Layer 5 of a small transformer language model trained on English Wikipedia (8 layers, counted from 0, width 128). Numbers have three digits each and are written without spaces.
A neuron's activation on a vector x is GELU(weights . x + bias), where the dot is the dot product.
The model reads these tokens: " on" "e" " of" " C" "ol" "t" "ran" "e" "'s" " un" "qu" "al" "if" "i" "ed" " m" "ast" "er" "w" "ork" "s" "," "\"" " and" " com" "ment" "ing" ":" " \"" "C" "ol" "t"

The vector x that enters this layer's MLP at each token. A number n stands for (n - 500) times 0.012.
0 " on": 592454494486461455453491529560563491530549503460489521467473502481474543499490513482398461535552503571422541599583424519478567551440507448515462554437509509506483576461499479541505468476535454508544525537550520464461496375509483515481544452513561503504522432516523507503474450449512484523503487671563444474458582421504461505510537458404508535473474614496506559472509491503476501513472
1 "e": 556516618312553613509496659584616481423367484565296616557561416418522488437359480413478465640637463497547527372627629419541506405644552320391448496442589486444363469428566464448398484480560466555452572468677502404505554472425518417511381585458563432481394391600529599479460483600470486610606434668569548399423453462464525521440486475430428485583387491426581468602539492530566374471721
2 " of": 544436503369526621430513570518433510501415543478454586498525509540479509462409420433443417689556490449328535539654550465493425420431534566496486543478501533466404502346531443562517438424514481505374601572555518505524542451451519554625610534550499536492467510484563631506344530579494519497522352669535551434400598409433394633515443526395536511504520559576499529460576436525623473448493
3 " C": 479429605435661509438478570707560500487506504491529578528518438481568531500591475543361502608518402548440429400696495576565552486533398390443470552527509514547486438303483542448552467524543563506487566478619436491471632432440560518531408453539472473483412506519543417421432605480569466440508522562511510430441612481468477566465469444512629638475438453550466423488609503517358502463536
4 "ol": 457618606547553485458644634770430444566485524519468673469531459490600378763574572481427509553582326585589362426591485540474526494523350470519463616453465564539450331436563662566445407516504414538466743570536434315500486435485434638568385405672474442534370176556447190443553613456408423327526541584511567462250516488386493618480527458530456576548372535583430588448691449465462559595574
5 "t": 484462570329569542647610536675518514581423427574484553497365458447566272464685664486502415549510523617573469396476537586653345442345423384543499515255463494555496621401585574452495405308440641407552744445479421422445659540416538492526291575950291365519472337470601323598551623510528350396442491645493653473441548496277534573495469500503336505505420668612482573511608376614448469585520
6 "ran": 472341490347463590411610440780509588692431450487454493473493425320557440512780564615485415365518692589704447348549659551359586450430425319555433418450485435498479503534564380543549489434514501428435510550574485475451460337486569646495295626689483415635379405490750360588515585577417462421488513642318445503507437428512545579502520355467517517464489619384451669407765387518641531613506
7 "e": 511461592306486685521497599680411455566471452430450467625482462431490467392608559512484647483556629509655452384652584522475520506531333411493381412428565440562504504561755394593595441531439446443394660506445417391528449460447453534525172534644544554505416503519725444468438602456507395413496448651424438372399488598384568625486635424448368461547401574514499674424627531521489419604630
8 "'s": 480408493565504514516503609634512489460501449484422502521503557501423428512496548505459551468562592408454529356510585548588546506517577457591598542417483437437529358484497420555455448531523464529443628459649514540440503485441419484548462532484530507438578644578578506453461510589534527541520463672495524454466594474410470574508404457336442437510437572482472600495476510536440566444568
9 " un": 482426363599484552486452561720493514526508514684196488578573491459459433574688518424406598522578591551541536574679385408583535568628501418488605565500523560537579499460553484478504547313558457548523517452463495507392543546472504546502495488562538508534482214465484359305557359605618373552518423575550462524268611570528590614581347405477486508373409570447544485566662317590380480435558
10 "qu": 452649497524466446469623659597316560474469518497519544707584341465455522418646709501447520346494486684383518290323368425519509430589693416447640575290500517618556493413574501378528578295597509452578416477559551593580687423507500572558597483532535487530453352305412341272400443576392456467555622524503447516317546588442467685420478445549628597431274639411687351493564498451483580456460
11 "al": 467477526478444318542490599617531559404433531603473365579603460454402481465556622543476566401688528422346441341426467480540281568641661330594381407278534489582460417467560428364497487418504339529715618482727508605635519388616505634418544439635448528471569471561756350442401406698463443410762446639412508553342561552489453549470544533460581485455369542472514342610596435495436556478476
12 "if": 532630347497315464487567667649556404568363507426605403642500393338416479488389750487507469588516415512632419400568454397411424634537600362405450497244539474615504693423647402458583535404484522638392572683439497615487528586501391461520560344563399634597403573374660508566274560582245472408668499573529698532467595432405379776422371513528385568490592529329555312399549400518463637425459
13 "i": 400737519368377615427637600421536568448566524536481273450388447389404481523682373522519613638516673371418534352505398444692539523574486633355544472521508403623458471332673401444552487399436470611522621515601728571448510380701367521473403538551498290674369402461528379485353580431358463497593438614366505514608610672566477638214449602496482460531409527406582331521520419546568552481712
14 "ed": 471455570513460497526508603573609526543583467560543526518569539585373357354504563511510519552471633451419477216519560503564539463502546360537409376402505372593405472417630491442576509510497395539520600545577495530565502352632488495376555477571557509740623492520527487493366571522492500374647465675486369428496537583503555448458455507380447467554449394554386436507538383510413561437594
15 " m": 537335550420496477554566523619464556466531467468534487528491551503525441498592483515378511440507554316532486472623389548440624495559600407427494463562553426426453589461447535464548489491475315467479547475527443422430641504512528353494558526544652539438633288468630426326483581476469445572578457605510490539458589586505518554392451414473475580639450591564555585495543434598400491458569
16 "ast": 483417567482583598470565517607487548577579494516675475531532563338421389560564496450475454611591553166558407551643408574386451469716526297468350514210578622694281573465375421623482517349436346637534507455683502420429668610430555531495370492496626483683426411362445716416384535634380415505598395589467548432628606529355499604390500651550347427600415548511607449516532283484400419600538
17 "er": 496260488521498636570657472601522424490477391477606448397491611330513449521609507455549431566404607507704449467549593555691575441535497301385508521437535553520526525400410359357458395443517356482500477484693479387646578555467656435519415517842614473636574373538593443452401527524494516514660260666434623509442543657379522515288590538443423463490346500501444547525564343476424384445585
18 "w": 513489442507686360532704437805483553589472486402574578549479329391471489489547581524490493358417804462540389333545398613418829555473493320498389395456563598618457474333412293395455477445456363537435581517341439394606823445515569522538505505869542402655578245370504497573363509506580550584550486576487450359430395443358488700357580461506459597594393405578472728569684415278491408519568
19 "ork": 567474580431641553520571470633527595511560530537533436426451356520508501485680378519513388498466596398612509444562624585547604515526518335519628568435587479690417500415371309462466496641433340510554591465589334401523684464511490460425354600589428531622500485506465356523477438528463479521576476679409466539592418460401512573528490528415359477511344522547493603529562216389304416508489
20 "s": 585416538460477608559527433967514508523514498509621548503521412594498453440523535462538449632508713452665449375558481451519591517518420466522550401485536570480476427396509431374433506510476442470425506393450376377608528453385448460481417627562453489626504257490494539498393480527535449564624360704501551479525438478392472626541596445401421485483371527490545601498454413528447474472511
21 ",": 555439486496593494447583570786585525517545520476473533553466479551474512571602528476475473614455464402515436425634453490452502418497507534551402504578549456552469504485411433524498615516496567478459553494472495437494481478468497404500600591533446449556495536468668386387520512532537460604561442595432565490448559485513474578447547541273536448398500614596458451561557415544452509477503
22 "\"": 602465467421628542489584618858707404533509502405450484437688447493521564457684408395473541431365507372634617396569406449558553453479540545585508469561588489597443418447518529406528519690511650439558405548463569386507430493398495446485536476537437429651383512468683571540495453466404493456375441577484567512473452519421648558449495541357623483710578536502387520385461306494427539469517
23 " and": 545393394537567498511463582627474485517535482464455456509543455498477524461573454543472483525477575511617457482478502533442546418459604581567420522522549538542376458393383477389583429590504477591466569523570542516429552319534502435505637387524391486538510352474624531422464505617464565491531463607552580339531652499542500667414446426303493462533548568421466668525460407486539575666531
24 " com": 506328489363577535547652576595619528556614490365335664405559457493422576592625579417459686468519447453651697405494416508530543349597565309441522576429529436541319484506546488438566460562371501471648519569484533299393295595505429496561652466419519306591493427565596470442557499456413576440535391592561333645324574558288449638431531364501333625560480559440632668498485398495401524547418
25 "ment": 520230463401579692468565406532494469485558572465513679487455526365540466422569371501516507284688572320523580420416517567558513430745634420605527433363609403651530405406454489478484448484407488546755534631562627354614655365573254515375561487574487379588540204578471502452598416507330570488481285621518486499533641472351457589302440319494492516402321672468592621569617387473423523574546
26 "ing": 531386507466571621468435574595510479453540466465488606523564562506436470382365486501529579642630525385488540380480573512511438409420493577498524422457575509593435396415480486481457537557451547543490531414428551484599648447562337557411557530582507491679479376557414565585423450554466524537660369667603504446499558526375501488442461422352351462422442482529420539461525469367412624547700
27 ":": 589493551478667536451543525793553463475437460497514602517573570438454477529356418490450489519328515319590509522486565466447534548398542428531431435535536459634556417436526450370506489496465593485327523486419485541561632437554331564560661487495490420510370396529679521467458431405413489628610444591530471528510685550488513512477523415340528505394448504497549459520461537581501487543668
28 " \"": 646423501391658555466541619743726427463545480505384502509686489452442604572495331496418525380346659315565672530536412480566551533494487417478636423431571518589505384512509495298535545650538648464453642518545469596523465321472405517576499433465574504508553428584526515367467353503395501428401426547517654522382472481509605443457499518450519527535488691522388585447608400521465414392493
29 "C": 511500510433694497398443653802511497511636517549506472494537456555509609577547468580372590654524451580452474347559471505545529527476416525523528591379510574571475429281608566425552498527511575531550478479539400431507720375515516469496408555555430529490341357525562474380458574534522504405484430517543601468515551450356509518398496388546539622429361417543442505507461558443292437486533
30 "ol": 547519530527536514448555665669405367597458520562393596581601394518516253714480518510442624617498407456664473494493465515418525545566389444539524682321465579500512310420517630466474436533494550587502756546601495434526548559542595601523495521617496458463371163664356159437503588449375401379469658544504501471309519577353391542474570409554377612445332476546379777465533448312484478578629
31 "t": 499451589341636340573497489699583590564548589542527560528287412498556347483526697434480453540567486581692469357474466531797421425357427286604596515296425417583584674489593509315472516253550466453587751461470577324348677490461503518432337500856280309504414208412556302556411621563523482433396530549578728425489572640319446504630327531568359509553432613530453637491557488580447394627598

Each question shows the input weights of one neuron of the MLP. A number n stands for (n - 500) times 0.0019.

n417 (bias -0.369): 411632494811605375423242509566442572562645449351338544469319522725532397451548608322515604507506494503437523469407476552390445596551616626544319612573395415475658601585441568787475487758396466409592484338519439600323388659516526408666416481549520330311519565459382601525626774481683637420554561477604381494497522424550538443494456445463407546573530376355475432577532485630542378402561
On which token does it fire most, and how strongly? 8 "'s", at about 0.98

n64 (bias -0.340): 339433369765588260535366544494297308622641396385513519326529362548380478435541415497592638594592561476579619515522471548612519471415458473425542529485519416340405531548534649506484522491166478447544306613546487590340466606481449478427657528400425494251590565538592484534600636413703522605469685443590500543443441623662506409440472328387564400500706530583402565525458598399778408477573
Which token does this neuron like most? 23 " and"

n71 (bias -0.189): 446654483480462192537404564497554433605494332470386509590506628494526642397494537411399407471546459478610445522406611448455414607474546461645486414613534576568491736519606453492477305787350592660494345497531480497460422563522439423661578492451653481414466556477586610389558461410522503653514578420724642442459593531601534415568500590472612500591596522523406517466251508663503333436519
Which token does this neuron like most? 22 "\""

n342 (bias -0.285): 599541473543612488633478260383480545746497431532388415412480644427546403534530444381522526500371367698479490658384718419598537667286390525589574487541348711589562516462368456525286557500605552435401517422403520368326338611377620454689373274503728532384665642713494477397644494574683477523461487565537293634390523510620539395595395500404573544543666544573321529245550575401406497493478
On which token does it fire most, and how strongly? 9 " un", at about 0.84

n328 (bias -0.229): 356576489596538410401516563462446431322427542431429472311651542620489594512291587458597318723460524437377592660596453555511426437379446552489580542549226500368468433716596549511613497609411536433581601483420565437389482486619588662472600648470413478516494558419533528486655701371373492469430562411549583503473439396550575399631421449418449427489645430614449544381537641514437645592543
On which token does it fire most, and how strongly? 2 " of", at about 0.65

n214 (bias -0.267): 541623557512409453377411506438425427503544571554378703403436388404488434344500521414561397433458423417559539625454608394620467410577584617482539330591452509621402400600379591489595455451459491559524421527413386668578403406671479524449485253486374538526721529350520433529416590355565360758485554545497277500638515444704503526609740426664443706494530398611384442366494581530548488330517
Which token does this neuron like most? 14 "ed"

n359 (bias -0.124): 467418485497334506396362409519625267413539366607595545413506564528494549459369624509551479494399494562566428279494576506386463528409488588633565433629476545433494452515553428427409558479654753473388478488271574485611497342578512494387534391369569613598554476551527714758565476413468549752600463475575389597677449582576413343349664658402528339536617427398677447580346423613398448656518
On which two tokens does it fire most, strongest first? 27 ":", 26 "ing"

n225 (bias -0.351): 532579713442443503621477606357474451491413585378477535486367456465515598458529480573623552497424537610451536523585505524624441328258396514587586588745626440421461570500454539478564488582393737183413647536526476529494306641457648491438497358520476409583448449735463566494551589449421430618401465432670301449595359509560321517474634534486588463383497394467644415429539624406571482599475
Which token does this neuron like most? 24 " com"

n345 (bias -0.264): 512469461550313566328460497380394408512407556346471652480728333402603592518503415556530573391532500628378515350483620446541467438497631574327440497608556645553509644576417521472438622406480520329497524599391455339554409472561631398535545538376500477540552535628377453603596889455322706571579521471569476705584613471426433497550623469429553565667456326589459523533449544412449547361517
Which token does this neuron like most? 24 " com"

n502 (bias -0.333): 484548592528291444472412427560428574337509569574553628342562388554645468503355403610559736539431313603549538561445628449577380383437437597481376226416613500544549634593531696515553418603416454568600503436524449494370381560651500360459459624533380582366393442736436432433439696417401396519491427514676411494488589396547574590624597557585393204622488485487456402613357751578675440394377
Which token does this neuron like most? 1 "e"

n489 (bias -0.268): 378615441581454602531462562508422505500497581702344467519647436534458633509450461550385398268676602411607395617481396363448413655375624559555554419602472525406662600575508591519528494583467658415550412526524604470511624599615556378396435564407353511587538647525592434736418410301508455545386492382491506651564442600461558448558583703400489310483583471627425484444480534500446593549473
On which token does it fire most, and how strongly? 22 "\"", at about 2.5

n315 (bias -0.228): 487472457495418560484477535413535602598582359511364619403376505640415575569660569463527511527652572508414500523366515535466559503402473559550454463510433670394461421599334571492457516536592513469439462565578366487194413485534508426444619418441536472521529526713495597397570414511401593479304438493397476593558218380530434350468627426485677439526612530476601461495667395508468553500367
On which three tokens does it fire most, strongest first? 24 " com", 6 "ran", 28 " \""

n227 (bias -0.308): 538482475594384385532461378299752383376469459557519460599626413329481662432487456578567410506613515660253606623360660522488323383584544364556681575569644549516487438470637554470513544609395476469391510426402506632446571584534374432462656388503322320503451742509473463494560531379557675528472629455490240655327423415474478438453484632643629512285596631402437375582519641419592572516623
On which token does it fire most, and how strongly? 10 "qu", at about 1.2

n85 (bias -0.295): 468517556526387601368559411455602446408474506444427523383422465576474538632439399453476480407660433534455458511534419556534418409297447713477382462640418500598596564572531556475448594579474599299480476426633403597479482455443562486596527396506680508537443571673622514582417688577352535450387655419571506542561480453551374391563790639404480391465674522412261197503606489593638672560489
On which three tokens does it fire most, strongest first? 21 ",", 22 "\"", 2 " of"

n232 (bias -0.366): 280573635552578413515399395453293685547396462444366471391461725444584456368384445616484477357413486466295455548494530515405550562581524438468358561617544543445711584419528574614552559489411551540506500530435482440506590685662515491477645439522431460412491395365475448653606651358508698629509453327521406573483440198668543491586494511621456475627630580400483460436580629378494436449536
Which token does this neuron like most? 18 "w"

n456 (bias -0.233): 525511309677363440567540616455522495599629475553331387481319379534545590552417569392653528523547492583379687625497572364456489393539565521414407475385494429445552456503468568505564430634489505500533668534524536492419379503394422514506517409317471492473500584583297538632697421503426444382453321403642385492511306536518489572478500367648386519472712479402481462581483584647641637574378
On which two tokens does it fire most, strongest first? 24 " com", 12 "if"

n327 (bias -0.217): 485497494348399503413393469422320620546464458421521494503278503500464530401243414461514447540593552463379506439471433561574488391539569615666579443517602553488497491443471463551557494477532590403464637613331370395482462511596422559482585385477318709480579567757549644515488757263469575578458449559512186601602453491542524459473613723454698345488625409657395544467621528420645371582540
On which two tokens does it fire most, strongest first? 2 " of", 26 "ing"

n102 (bias -0.329): 547475434566473480542452434460479487401539531472513724472413466580684455478355568545584450427658553378563567533446586465601455436565492515672521511599503407393505427555592645576408354558643664329657589570556572539543564444572598500439545503500386508510513554500321435543436464570545450351395574443326391500405327513390479430633621503487624424568552505481518172529489485500346534505553
On which two tokens does it fire most, strongest first? 11 "al", 25 "ment"

n454 (bias -0.353): 441441488726488423379526582513355543458678603766509421523521573378521485585471395629467386648597511469369545609531566335384396438506452404298500530469409564512333471627305530494532530636611523659731515494566556457339295395448467436450524491455470540563463483605474512451482549587590462660406618426467631432369194476541459401468632658568521508313555480500444400718494420550527589455413
On which two tokens does it fire most, strongest first? 16 "ast", 11 "al"

n125 (bias -0.172): 486422448635450434481492424547492620500632608503546433781545559591397558573511322421429390344546463455466453779584583381484582569365385466576492514607519489627503527435307750464508423592610524524549519500481522635371468615558503478405395557617478561600516582296413551508522436522609386473465563534381629466417404402422396425513657477492609411414619484582470437590472641535624456494544
On which two tokens does it fire most, strongest first? 21 ",", 0 " on"

n403 (bias -0.175): 417577689402418442636438397414463455644482512637448613554351552382580367421506409273454473286546491577713456506557577372449423562353671740631472525329491542408481585568339607450558586467397461361656315635599407455466481538545432494589438433265554575449428458710670376563565419519597614577473475450581599652605530405603491397491650450673466503350577456599648422577317575433407395575432
Which token does this neuron like most? 25 "ment"

n244 (bias -0.237): 436607423459347582491523440394336546586416506509675543420482488326506462404614494415625402623623380531618527543409443580514450420419476528491497529584433445529434509612474422659576582407353483488503473664284565360597228438503465300509464393425467625432557511477474583404473691521528410320462424613411562540614380480562319474451596578540787486494707522606611591477379648378503386536603
On which two tokens does it fire most, strongest first? 7 "e", 12 "if"

n98 (bias -0.135): 595591607508361492615411386640402588392737386610451505339402584613489602340475551492670460522462385461576500540360641503414352599416530413578525424466606671508452503424426483542345516560436556685589514469452440412418552680622357524410550495560377717590524527414368519537437415492542418527489454515514360524485471543523454403500606651500407461376482415387454458565583472614365325528513
On which three tokens does it fire most, strongest first? 19 "ork", 26 "ing", 20 "s"

n395 (bias -0.347): 423613419463433436422527569444336373676451485477500482625640577488410600465432466528387359513515455375596522467305319396543472375331388700589422593429454637402542408645521516586367687512537654655595491554410799346384494613557438571574763408450474536629467590451431585479641421412509586556469519419437459485638372420420457277653558541668506551417500435303577401500444529608528674620284
On which token does it fire most, and how strongly? 10 "qu", at about 0.12

n50 (bias -0.205): 440534295626539574459458375505451473483641481494486492400523492442467500387525359462602484506382482614466589559529515483570370434598290561573786500550440530530542516392404458621525621505549617500574620408380522511387530579755334557330364408400466593489521594459359568465417414453592489544380563559704395354568578391510576438522497626508517403361503383464451524604497425691542373587629
On which two tokens does it fire most, strongest first? 9 " un", 26 "ing"

n6 (bias -0.217): 459529424442483396441548394355408505539536494391486563385400577657367506583497528503619371344755537430480435649414582573503586352376564580588818494492467489541440525407438525436290447489577430440381446517584517570492523505546595409600686467330726565586549492377513508535573473539548722439470408527432536535466533306451503418445748558513433535508614495369583419558444568376579536545465
On which token does it fire most, and how strongly? 2 " of", at about 0.67

n335 (bias -0.175): 581413463521537681427427318377479376561500410564286485360522686375597573556452464397556512463563355570478380379356623491470397503431433538713586512515712453578600542688618290552401509616521497515473463512238588406518500596512594401436448578480503579562683488446518390641436409506645382451488467671586595503454456618371476515614524630453579300371447388719331471548405452663482394367480
On which token does it fire most, and how strongly? 17 "er", at about 2.4

n402 (bias -0.259): 548563455669515500437405586540419614488527577776458349491654666461548527466542337488383420506440446604549348561451447494594449512568449632541524584431396600358497432377567582569482362655353590656533326415500530293337500632634623527419476379452641630341555541388541491503567631336683479665470536291652467587398436592683459482429601469431623517367533588461396555431394702500376488470511
On which three tokens does it fire most, strongest first? 29 "C", 9 " un", 30 "ol"

n23 (bias -0.179): 578594627483443356508562325470379596540531707536455383613382297514562650509492417528576469517553427549358589456628612446459446517441559597620605444392618547586590742441323503489564353432386525265712448380555367555339475543492364475590551492492526505574456429619459450527577651380551542514422399523685452573508382472607461306500584481484449408581529369605536445570347500416511520497575
On which three tokens does it fire most, strongest first? 19 "ork", 31 "t", 0 " on"

n504 (bias -0.355): 542481412739453476621294373485510595652766387604403674471537638451675346390565471380494539573516425619634556649355449437503461598516471403371457396397354640407560384581497649652506617612474617605577424616298477481464389569716539474542484487463507761078544535513516657538484468563404361572484507433649382516472484549617526558545339447695432540484440441291390535451552573571441425391385
Which token does this neuron like most? 9 " un"

n184 (bias -0.360): 594380309643575457635421432461244437485666564445384548653403642518506522353351573567523419509597418515604643616337508370485479408494589629693441640468384395385579612567541509535454396491659530479442323367541494616420417380560328615656568425424594479438607482584509536660679559512614558555473561505559466656341542652531293521545397509453448450482432509432415494531281480685768540425340
On which three tokens does it fire most, strongest first? 8 "'s", 23 " and", 0 " on"

n373 (bias -0.165): 627481455597579368589417431435522500466464613653392569440417571430542494623497555472596464611536381634532596600546603449511486545478575479481371525553378443544454516497481486529464614473544597446503404508435586546447415535508475484406514651455586516519551532626258511503419408508476539773572364343624338476613562519628179541451434373428456641310593663360569532522394586652662503599410
On which token does it fire most, and how strongly? 0 " on", at about 1.1

n350 (bias -0.344): 389610503430313401568562552487468667506380582566468363581385477657494473591532351426615567545665610381470584532517355377636512381345536517561458497497444506456433599624635527644688456489532580364541575503514521581384183517569482576494593325427679406414514477669428517497446394542568538610398473442479420526631269573669538506398553517557630418526538542239562374591423638394446476443573
On which token does it fire most, and how strongly? 13 "i", at about 5.5

n217 (bias -0.294): 448522659418269379356480562500535451393607296506532584517467477479418533566357541360440355479547374650394697466466446309569568441410509551488473418522465575541367590662540536674442526404601474399416578470645647583491450511483415602608616474377593537324483403668580604517657443307668518689576662379583405421467546529467569509584488433528471545605644556400599443412278615322506468557416
On which two tokens does it fire most, strongest first? 0 " on", 1 "e"

n101 (bias -0.229): 521559398465361562487415448570500354571511601477479606466610556758412597497516500428614569511431556598594397513466465318526535567428376482526581575541572610534508463569490560656484452461434487282402320516534414393282408538466629495604359484431420495461700464484570508536492633313556463446654602574419430572500495423517419582629596495562489331497557457527556350420468670473476377644377
On which token does it fire most, and how strongly? 20 "s", at about 2.1

n206 (bias -0.226): 553530476589284589309378485490331580605513524410561427373609395380640556421453456532613445330516581594585559590564554503474423497382545619594567447470603464497601539672500616533437553429492677516508513495346500554367440411567479521352412623417527505533500467495549620469695603441266521521518394488556543503515510563512420351482568437515450535434642447503513459452471356629759587481475
Which token does this neuron like most? 6 "ran"

n464 (bias -0.218): 550582424608443528482340519461510426485522540462404483614399597576457426560495365460624530528543512556440433717561558477545414663465403498443467487515472478455458463495380423452477310563438591428625587646446434589586416669527710478571497410447588449488675498515400493424538522587437495660623503462574500666338465352565280448370568558568621498450491488457417591606553502455587492567461
Which token does this neuron like most? 30 "ol"

n330 (bias -0.205): 396567275460420495416408433500451542456534350485636626472440471555433444584569595506532514363358503534443624511570559479198558570497602586385421497556477395253425477619753397688509500539411348588572527550432544559456518681426515511378617686470607649368650576517537580584412644429528396430371462466653436707516389621540486474580347600408459547350476459555538506459620473514532468340470
On which two tokens does it fire most, strongest first? 15 " m", 12 "if"

n375 (bias -0.245): 506687408609528469625462559486671500512560636814376413512704470463470475428476515470528461475296564412478537574453537429578619371470613398500475369617381363506594575576598472675436595544518589560606388444535574628307412640461414437564506407381393606379598740464524686420522485478587363699168457415608349424503467309469464533524373445497579407446483367518515553576500720533377460562515
On which two tokens does it fire most, strongest first? 8 "'s", 9 " un"

n466 (bias -0.239): 472570483559604518483649461363449550454606601539629413564610480378463591483390324317471637572520470351500603649525445414425571446604511424598551429489663373494416545608292698562506568641447519389508388445489653511304419500525483472379822433462567489552475640439508528410480516517583562517458588399640435489404572351487353595389567567505664489511513420500677336404454632461534353566522
On which two tokens does it fire most, strongest first? 24 " com", 16 "ast"